Layer 3 of a small transformer language model trained on English Wikipedia (8 layers, counted from 0, width 64).
Take only the direct path to the model's output, skipping the later layers: a vector added to the residual stream pushes a token's score in proportion to its dot product with that token's output vector.

Output vectors of the tokens that the questions are about. A number n stands for n times 0.019.
"A": 33 -32 -5 16 -9 41 7 -10 19 33 -31 -25 6 10 5 -25 -17 45 29 0 -8 6 29 0 -3 -7 -15 -7 -6 22 -26 21 16 -32 -4 -28 5 17 -16 25 33 4 13 -16 -62 23 19 -27 41 -42 21 0 6 49 -4 9 -14 -8 12 4 5 -24 22 -15
"Personal": 8 32 -49 23 51 20 14 -25 1 47 36 -30 -76 -9 39 -29 -43 -4 53 39 -18 -7 -6 -4 28 -47 38 -1 6 -51 14 2 -47 -32 48 -31 -8 17 1 -47 38 33 -10 45 -47 43 5 -4 -9 14 19 -8 -63 36 27 -21 15 27 74 -69 -45 -21 17 10
" =": -29 -13 34 -11 -7 -42 -22 -19 -27 15 48 -10 28 -8 -31 56 -6 35 67 31 -83 4 -5 7 1 0 -13 9 -19 35 -38 -9 -25 -36 -23 21 -6 -41 -58 10 11 -4 -14 -15 36 10 7 -28 26 45 -24 42 -18 -10 4 59 0 1 -7 -29 -7 -5 10 -33
" which": 33 8 0 47 15 -11 0 23 -2 14 -19 -6 -29 -33 -22 -51 15 2 -2 13 9 -11 29 -10 11 -29 -51 31 18 18 -40 30 -26 41 -36 -13 6 -25 -2 -29 -32 -12 -29 -25 8 4 12 12 31 40 3 15 28 -23 20 17 -11 -16 -8 22 6 2 51 3
"E": 40 -13 -9 -4 19 39 -23 -22 20 51 0 -17 -33 39 15 -26 -23 -2 4 -50 -26 4 -18 1 -6 -6 2 -2 9 5 -22 29 19 -44 10 -27 26 26 4 14 20 20 20 4 -36 1 22 7 35 -32 40 37 6 20 42 14 -16 -39 5 -19 -4 -33 -9 -21
" in": -27 -4 -16 -12 16 -34 36 -43 27 1 -22 -13 -14 53 -23 -13 34 23 -19 30 34 -9 -5 8 5 26 -7 13 -24 29 -7 30 -23 7 -3 27 3 -43 1 10 -13 -23 0 -5 28 -2 8 -26 16 -21 11 13 27 -47 14 -4 29 -10 -21 26 10 -1 23 -2
" census": 53 -2 55 -14 42 -16 -44 -22 -62 62 30 -28 -47 -10 54 -14 -25 -24 4 -7 -1 19 66 -11 22 -3 3 17 -6 -6 28 -13 28 36 30 25 -3 -30 66 -55 27 13 -9 -17 -69 60 12 -29 31 16 -66 65 -71 34 3 10 24 1 -59 -93 -20 46 -22 -32
" is": -20 -8 4 -22 11 7 -21 -48 -17 17 5 -40 12 31 -25 28 31 17 -28 36 25 -15 -3 4 -1 -8 -57 27 25 11 -38 -7 -7 37 11 31 -15 -30 1 5 3 -13 -8 6 4 -17 3 -25 -6 49 -32 19 8 1 34 29 -31 -6 -17 16 15 -1 29 -9
"'": -11 28 -30 -33 32 -10 -10 26 5 33 -23 22 -4 44 23 18 24 50 -24 21 39 -35 17 9 -9 43 -8 20 7 -1 -38 21 -5 -22 27 14 -16 -12 -36 7 -11 -3 -42 7 25 3 25 -39 5 6 2 22 -1 0 8 24 3 17 0 20 12 -42 -5 16
",": -25 -1 -36 -43 -11 1 8 -29 9 -7 -42 14 -1 12 -36 14 13 -2 -19 -3 36 -23 -18 6 -17 10 -13 -20 -36 -1 -34 15 -17 22 -18 42 1 -36 -6 28 -19 -22 -49 -25 3 -32 20 -30 22 -31 19 26 12 -35 4 19 21 -68 -31 31 20 -8 -16 17
" song": -25 -20 -21 6 -2 -26 -6 -20 -10 62 51 -44 6 -21 11 -38 -2 -3 53 -4 37 5 -5 -14 -7 -17 -24 -30 -9 -33 42 18 13 -28 6 -5 -22 -16 2 -30 13 4 -22 -20 10 75 21 21 -5 54 -16 -61 -3 4 43 20 -64 24 11 -40 5 16 -41 -38
"min": -45 4 -27 18 -3 17 63 37 -37 6 53 -3 -43 -66 -5 33 7 17 19 30 41 -23 20 -1 1 -30 -14 8 15 -16 -5 60 29 21 9 -10 -4 10 4 23 -6 20 38 -14 27 -14 -20 8 -31 -40 -30 14 -11 -5 -38 -28 -18 54 -16 -3 -6 -28 14 -1
"per": -10 20 -69 5 -13 -5 25 -19 45 20 50 -24 -22 -60 29 12 -22 -15 58 -21 18 -7 -5 0 -6 -31 29 -19 -3 -18 1 8 73 25 5 12 -21 11 -19 -10 24 21 25 4 -22 -30 -4 -21 13 31 -25 -24 31 -17 1 -46 -44 29 8 16 5 -39 33 44
" to": 1 14 -15 -43 10 -33 -6 6 28 -25 -19 -18 4 65 -11 -6 21 35 -15 13 17 -5 16 5 3 4 -16 17 5 8 -16 48 -21 31 15 44 5 -36 11 4 -10 -17 -16 -13 35 12 -1 -41 25 -24 22 -11 32 -33 1 -24 26 -29 10 21 13 27 47 -4
" the": 23 30 27 -22 29 -8 24 -47 19 -35 14 -16 -25 -1 4 -16 26 29 -14 22 -1 -27 -30 3 15 -24 -34 -27 17 35 -14 1 31 16 17 1 28 9 -7 -15 -36 -28 10 -1 23 17 34 -30 12 -14 18 17 33 -31 23 -3 4 -30 -5 24 7 38 35 12
".": 7 -17 -13 -33 -43 2 28 7 18 -3 -54 18 0 56 11 1 31 3 -41 1 8 -39 0 4 -7 19 -19 22 -30 -6 -13 53 -11 46 -29 -8 29 -17 -9 65 -10 -13 -36 5 35 -11 25 -12 28 -20 26 12 19 -9 -15 25 22 -52 -68 30 22 -10 20 23
" 1": 19 -3 -18 -31 -19 -1 -11 -40 19 -17 -32 15 -18 39 -32 38 32 5 4 -13 12 7 -23 4 2 -15 8 -9 10 -22 -33 8 17 -5 -30 -9 6 -1 -1 -30 -10 -18 26 -1 7 2 26 25 -9 -14 -11 -2 -7 4 -36 13 28 17 29 1 -6 7 -36 17
" was": 1 5 -3 -19 19 -1 14 -38 -24 6 -21 -25 -1 27 -36 29 17 12 -30 15 35 -18 4 3 2 1 -30 25 16 22 -22 9 -25 41 -8 30 -32 -28 -26 -4 6 -18 20 35 19 1 21 -41 -24 48 -16 20 6 -1 19 20 -33 -38 -16 7 17 -31 28 -12

Output weights of attention head 0. The head adds the sum of these rows, row i times number i of z. A number n stands for n times 0.0076.
o0: -25 11 12 -3 -33 7 -20 9 -21 -29 -10 1 36 -2 -26 2 -8 32 -58 9 -21 -23 -27 -23 9 5 46 -23 10 -13 30 -6 -46 3 2 -19 15 -15 -18 28 67 30 -26 -5 45 5 -13 -34 16 -3 7 -29 -16 31 2 7 -16 37 -30 3 57 19 21 -7
o1: 4 -3 -5 6 -31 -1 -7 -2 8 3 4 -17 26 34 26 2 -18 22 9 11 -23 -8 9 -4 -35 -30 17 6 6 17 4 8 9 -18 30 -47 24 -22 9 55 -22 -18 10 15 -10 -18 50 12 12 14 38 12 -8 -40 -15 3 -17 -30 -28 5 -18 58 -21 27
o2: -27 -29 -6 19 -6 -31 -6 -15 -33 9 7 11 -7 -7 -11 -33 6 27 -4 -25 -23 -23 -43 2 49 2 -2 11 9 26 -15 -26 -9 -26 -56 -12 18 -19 52 19 26 23 -17 22 -1 -27 -6 29 12 -14 15 -19 32 -15 16 -31 23 -34 -29 5 14 -8 10 0
o3: -26 0 -8 -6 41 9 47 -4 -38 12 14 25 -17 -2 -27 -28 7 -8 49 -10 35 -34 -10 23 -11 -24 -23 -31 16 -7 -16 30 1 -53 10 -23 1 4 -18 -21 21 -7 22 21 -2 31 3 -10 4 -18 -9 30 -5 -27 43 11 -4 0 25 2 -36 -2 48 -3
o4: 3 -10 31 -23 -15 23 59 34 -7 -22 -21 -51 7 -42 -31 21 16 -31 -42 -15 -3 -28 -11 18 -37 45 62 13 0 10 1 20 12 31 -63 1 6 -8 42 9 -9 3 9 -11 -39 11 -26 7 -11 -25 6 6 26 -9 -11 -12 -13 -32 6 21 9 -29 -4 0
o5: 23 40 -16 0 -37 16 -27 -1 -4 -26 3 -4 11 -15 25 -15 -14 -39 21 -29 -21 -9 -10 6 -9 -28 32 -16 -5 -32 0 -29 -13 12 -55 -25 -11 15 -12 -47 4 0 14 -23 2 29 28 2 0 -12 -13 -34 -6 -2 13 -49 -5 3 28 -26 -56 24 -38 3
o6: -1 -22 -10 9 -11 4 -1 -11 4 10 -34 -9 1 -13 -42 -36 10 0 36 16 -6 64 -23 35 -14 -30 -10 -27 -27 5 -25 -12 -3 0 -51 0 28 -3 -20 31 -38 -34 -27 -12 -21 -1 18 -21 38 3 35 -22 22 4 16 28 35 -20 -6 -3 55 -30 25 -31
o7: -12 10 -25 2 14 -21 2 -3 8 -1 -3 9 -9 2 -54 22 -13 10 31 -49 3 1 4 -18 -47 -14 -5 -26 -16 9 -22 -27 -27 -19 19 17 -7 14 17 -11 7 -3 52 -23 15 -19 -17 0 -1 -17 0 0 21 -4 -12 31 -26 -23 29 -19 27 -61 -15 12
o8: 14 -9 4 48 16 -35 -34 45 19 34 11 -24 34 -2 12 10 23 28 17 -45 19 -27 26 48 29 -23 29 -14 30 -46 5 -13 3 44 32 23 48 -19 -23 23 -43 -61 0 30 4 26 -49 31 33 42 -5 -22 37 17 28 -33 -12 -35 -5 -13 26 -19 17 69
o9: 14 30 -23 21 2 32 2 43 -34 -13 -13 -38 -28 -2 1 17 0 -50 -20 -27 -3 6 5 -25 52 -15 6 26 6 -7 13 22 -17 59 21 14 -2 -6 24 12 -34 -34 12 10 10 -30 -8 14 32 -23 48 32 -1 -14 16 7 -5 -16 -19 10 -21 -17 -1 -50
o10: 1 33 -5 3 47 -4 -5 -53 -31 33 22 -9 -33 -27 0 -10 0 -16 13 46 4 -36 -27 36 -42 3 19 -10 -45 -23 -18 -38 -23 9 -7 0 8 -3 -16 -22 -4 2 -21 7 -7 2 -43 -25 24 -31 23 0 12 -21 -20 -21 -18 3 39 7 57 17 -11 -16
o11: 12 39 -52 22 6 -22 2 -21 14 32 -48 1 6 40 -30 -20 -8 -14 -8 -6 -8 -19 34 -15 39 2 -28 -11 35 19 0 31 -2 -2 -3 39 -46 -19 -31 -24 17 75 11 -9 -2 2 35 -44 38 61 -7 -8 11 7 28 17 10 -22 34 -42 21 10 -24 -25
o12: 40 12 14 44 2 -37 45 -25 -25 -43 -8 9 -15 -31 13 32 20 -48 -10 -52 -39 1 -29 13 -13 -13 11 -65 1 1 -2 -4 21 -1 -40 1 19 25 31 -34 6 -14 16 31 0 -22 5 11 26 5 1 14 -24 40 -17 -11 6 7 -45 47 -16 32 -18 0
o13: -20 -18 -7 -16 21 -28 40 18 -23 0 27 8 11 -14 32 -22 7 11 -20 28 11 3 -24 -41 44 -38 -10 8 15 4 -9 35 -21 -3 -48 -3 -11 10 -1 4 31 13 3 1 12 39 39 -3 -13 -32 30 -4 41 -26 -2 18 -15 14 -16 -18 -22 18 -23 5
o14: -4 -4 -63 -41 24 44 -9 -11 -5 -11 -17 -24 -18 10 17 16 2 45 -36 32 -13 -19 47 -45 -16 -21 2 -21 -25 -10 28 -11 -1 13 -30 -29 -37 -24 -15 0 32 18 -31 44 10 22 -25 -3 2 0 -34 28 17 2 12 -47 -24 4 -11 -28 -56 -12 8 46
o15: 37 -7 43 8 14 14 9 -2 -22 -4 25 -5 -5 17 -32 -22 0 41 -1 -12 -32 7 18 4 -14 -8 -34 -8 39 8 -51 15 -28 14 -2 -25 4 -46 36 -17 -25 -71 32 -20 18 7 -8 13 -14 20 -40 37 -29 -20 -26 20 54 -19 -18 9 35 -41 -14 -16
o16: -24 -19 4 -13 -7 -5 1 24 -4 -8 -17 -14 1 -19 -7 11 5 -1 -12 10 12 -1 0 -30 -8 -31 -4 31 -2 -6 -6 -6 -16 -16 -25 2 21 -21 -8 -31 1 7 -25 37 -13 -1 -4 2 -7 3 -25 -12 -35 -24 -12 -50 -6 5 -53 -30 1 6 12 2
o17: 8 -28 -17 12 39 25 37 3 11 -36 13 20 2 17 -6 -8 13 -23 33 3 29 -3 -19 95 -11 7 -19 7 10 -45 -10 4 -5 -1 3 3 -18 -42 -40 47 -10 -48 59 -12 0 -4 10 -13 16 -46 40 0 7 2 -46 -28 2 20 -27 -14 9 -20 42 21
o18: -2 6 20 -27 12 -7 -18 -16 -48 4 -9 -45 -9 -20 -11 -7 -9 -10 41 1 1 51 39 -7 24 -2 28 17 7 17 -31 28 11 47 1 55 -23 -26 29 7 68 15 33 15 -53 0 0 22 -22 -8 -13 -1 -8 3 19 -38 -50 14 14 -16 -8 53 -23 43
o19: 2 20 -14 12 -40 3 -15 -4 -7 27 64 14 23 -24 -2 31 -33 6 -11 34 -26 31 31 4 5 26 -31 -5 29 35 -26 8 -47 10 11 -9 12 -1 5 14 -8 1 -29 7 -20 5 -12 19 10 -33 12 18 0 23 -9 13 -20 -22 4 -10 -16 5 6 19
o20: 19 -22 10 48 -16 7 -19 4 -9 -9 10 -33 -9 -26 32 -50 49 -47 17 -6 -2 -34 39 -18 37 1 -19 9 -21 13 29 25 -2 -7 5 -9 12 8 -1 10 28 3 -37 -33 30 17 32 24 41 -19 -24 -15 -6 15 -31 13 -14 -30 -41 8 24 -31 21 -3
o21: -15 -41 -26 -15 -18 53 -35 13 23 -30 2 -24 11 -24 6 -18 -14 -3 7 28 39 7 -3 19 -34 -5 -14 7 22 -8 10 -18 -16 18 4 6 26 21 43 -13 3 56 -8 -34 -16 -29 16 -5 17 -28 -20 29 7 -21 -12 3 -44 39 20 18 -21 68 -20 5
o22: 27 19 -18 1 23 -39 23 43 -21 16 -45 10 -39 13 -8 -6 12 -6 4 10 35 -25 -22 -34 -4 10 0 11 33 18 25 15 7 34 -9 -11 -5 -4 33 10 9 -9 21 -24 12 -1 12 -35 21 19 2 -14 -7 22 -37 -28 -3 -11 28 -15 15 -23 5 57
o23: 7 -38 24 9 -8 35 -20 42 -34 -35 -52 45 14 18 9 5 -23 -14 -19 -19 -27 1 23 -18 30 21 59 0 22 4 1 -25 -57 -14 18 10 5 -10 -18 9 -25 24 -35 32 33 8 11 -24 22 27 5 3 8 -6 -15 -21 45 -41 -5 -1 -2 -15 -20 13
o24: 1 -15 11 -17 -3 -13 -12 -6 30 2 -24 23 23 7 13 -20 -23 46 -55 6 -22 -40 24 6 -3 -22 17 5 -13 14 -8 25 -7 16 33 9 -36 5 -4 1 -36 -20 -5 8 10 -9 -13 -6 -21 -3 8 -45 16 4 -1 -10 -41 11 35 19 45 36 46 33
o25: -13 18 11 -3 0 15 8 -20 8 -4 -39 -6 32 34 -10 -3 -11 -6 -9 15 -13 -10 -13 -78 -19 0 10 37 9 -1 -16 -18 -24 43 2 -3 -9 30 15 25 9 36 -13 8 6 -17 4 26 42 -12 -48 -29 -2 14 54 13 44 -11 -16 41 12 7 9 -2
o26: -25 -7 -3 3 3 -1 14 33 -24 -47 29 29 25 8 -23 32 -32 -28 1 46 -43 -25 54 26 4 13 -9 17 -13 11 77 -20 36 -3 -18 46 -2 -2 -21 12 -27 27 -1 18 53 -19 0 1 -19 1 11 -20 -9 30 10 -11 9 24 6 -4 56 -8 8 28
o27: -28 -15 -49 42 -23 13 28 -22 8 28 -13 -2 -5 7 -7 -10 -11 -4 27 27 -6 20 -25 9 35 12 1 36 14 41 -27 7 32 32 48 8 -5 -32 6 -3 -72 20 36 -30 43 29 18 26 9 31 -58 -9 2 -10 -11 -15 -27 -12 7 -12 8 18 36 -32
o28: 6 -1 0 27 37 -8 27 26 16 11 21 38 -49 -30 41 -15 -21 -13 -27 -13 -35 -9 -19 2 12 -17 -1 -2 -33 26 44 -31 -17 -8 21 -22 -9 -41 -37 8 1 53 38 16 -43 41 -39 -9 15 24 -33 37 -2 -12 15 1 8 -6 27 -12 24 -27 3 9
o29: 5 -15 15 -3 -10 -24 -14 18 -19 21 -24 2 23 0 -42 -21 -9 17 17 27 -34 -13 -6 62 11 23 22 -40 -22 7 -15 14 37 -24 -12 0 1 24 -21 -40 -8 -20 29 -23 -40 1 -17 26 32 -26 18 47 -3 29 -41 3 -8 -12 -28 -14 -36 -23 18 -20
o30: -33 -45 -22 11 19 -5 7 -12 8 -39 26 -25 38 -28 -6 11 -36 -16 -4 -2 -8 52 -11 -67 -17 -35 -2 -22 0 -47 12 -6 4 -2 27 19 -27 20 2 4 27 26 -7 -13 -29 -9 -10 -2 -1 -7 31 -9 -3 -39 34 -22 -19 44 33 39 -29 -26 3 3
o31: -26 -9 -32 -32 25 32 -20 -5 9 -24 -1 -6 14 3 -8 -3 3 -10 -13 -8 -10 -43 -4 -17 -12 -10 -20 -1 30 22 -25 9 -18 -3 -3 20 10 -14 -6 17 4 -71 -26 3 -5 -7 37 -35 21 12 -41 2 -4 -2 -44 25 -5 -24 6 41 0 -16 -31 7

Each question shows a token from some text and the vector z that the head gathered there. A number n stands for n times 0.016.

"He": -24 -8 3 33 -20 -25 6 -2 -8 0 -4 9 -23 12 14 11 9 23 18 -17 -6 -7 7 -39 -23 -31 -8 17 -16 30 -20 13
Which of these tokens does it push up most? "min"

"\n\n": 21 -7 -15 5 -52 -34 20 2 -18 -48 -9 53 -56 1 20 2 1 -15 10 -6 -23 -10 -13 -7 19 30 11 31 -29 -9 -10 26
Pushed down most: "min"

" joined": -1 -15 8 31 -5 -43 11 10 4 4 -4 22 -19 23 22 21 -6 27 24 3 -11 -18 29 -5 2 -8 -10 6 -16 2 -22 20
Which of these tokens does it push up most? " was"

" and": -8 -4 7 26 -14 -45 71 -1 15 3 5 13 -32 16 -34 12 -27 25 32 9 19 -11 36 -21 8 -5 -13 34 -2 11 -50 -6
Which two tokens does it push up most, strongest first? " which", " in"

" United": -6 -11 8 19 -7 -44 36 -3 1 15 21 18 -25 2 15 45 -9 19 -4 15 -2 -27 0 -11 2 -8 -28 3 -3 8 -44 30
Pushed down most: "per"

" |": -37 0 30 24 -6 -20 14 6 -35 8 -7 28 10 1 13 45 -3 -11 -5 4 -2 -8 -4 5 -28 -1 -71 15 -16 38 -8 26
Pushed down most: "per"

" Date": -67 15 -35 47 -6 -37 5 -1 -16 24 -20 41 7 26 4 40 -17 0 44 -25 -1 -42 40 -10 -4 -18 -60 23 -18 50 -66 1
Which of these tokens does it push up most? " census"

" Inst": -18 -10 16 21 -9 -42 74 -14 29 12 12 6 -30 12 -27 12 -5 28 12 -5 25 -11 12 -9 0 -3 -12 39 -12 -5 -48 4
Which of these tokens does it push up most? " which"

"=": 14 -34 -10 10 -44 -55 8 20 -26 -46 -18 40 -53 16 12 0 1 -5 8 -6 -17 -41 -11 11 18 17 -1 5 -17 4 8 16
Which of these tokens does it push up most? "'"

" Division": -41 0 -5 38 -10 -12 19 9 -25 -26 6 16 -15 1 15 12 -12 25 2 -8 -2 -1 -4 -35 2 -18 -30 17 -18 14 -3 15
Which of these tokens does it push up most? "A"

"\n": -44 30 -7 55 -18 -9 -1 16 -16 -19 -25 29 -6 13 -9 9 -12 28 -1 -4 -12 7 -8 -40 29 -16 -33 54 -2 -5 -17 26
Which of these tokens does it push up most? " the"

"|": -26 24 -10 37 -8 -22 4 14 -21 -7 -5 14 -4 20 -11 7 -18 35 12 -6 -14 2 2 -48 19 -12 -36 18 -4 9 -7 25
Which of these tokens does it push up most? " the"

" Apps": -41 6 12 21 -6 -21 10 16 -20 -5 -4 26 -8 9 14 25 -9 8 0 4 -18 -8 3 -7 -16 -11 -57 28 -13 23 -10 19
Which of these tokens does it push up most? "E"

" injury": 4 10 0 4 -2 -32 4 -1 31 22 -15 24 -17 16 6 -1 -25 10 28 -3 -12 -14 41 7 17 2 -51 15 -37 -17 -11 35
Which of these tokens does it push up most? " to"

" at": 7 -16 16 15 7 -49 47 7 17 4 3 23 -10 12 -22 23 -14 34 17 -5 6 -28 19 -9 14 -8 -21 -1 -14 -1 -21 1
Pushed down most: "Personal"

" as": -43 12 8 -6 4 -60 30 -28 -18 48 51 11 -21 41 -12 60 -9 13 40 11 26 10 23 29 -20 -10 -23 34 13 5 -54 33
Which of these tokens does it push up most? " which"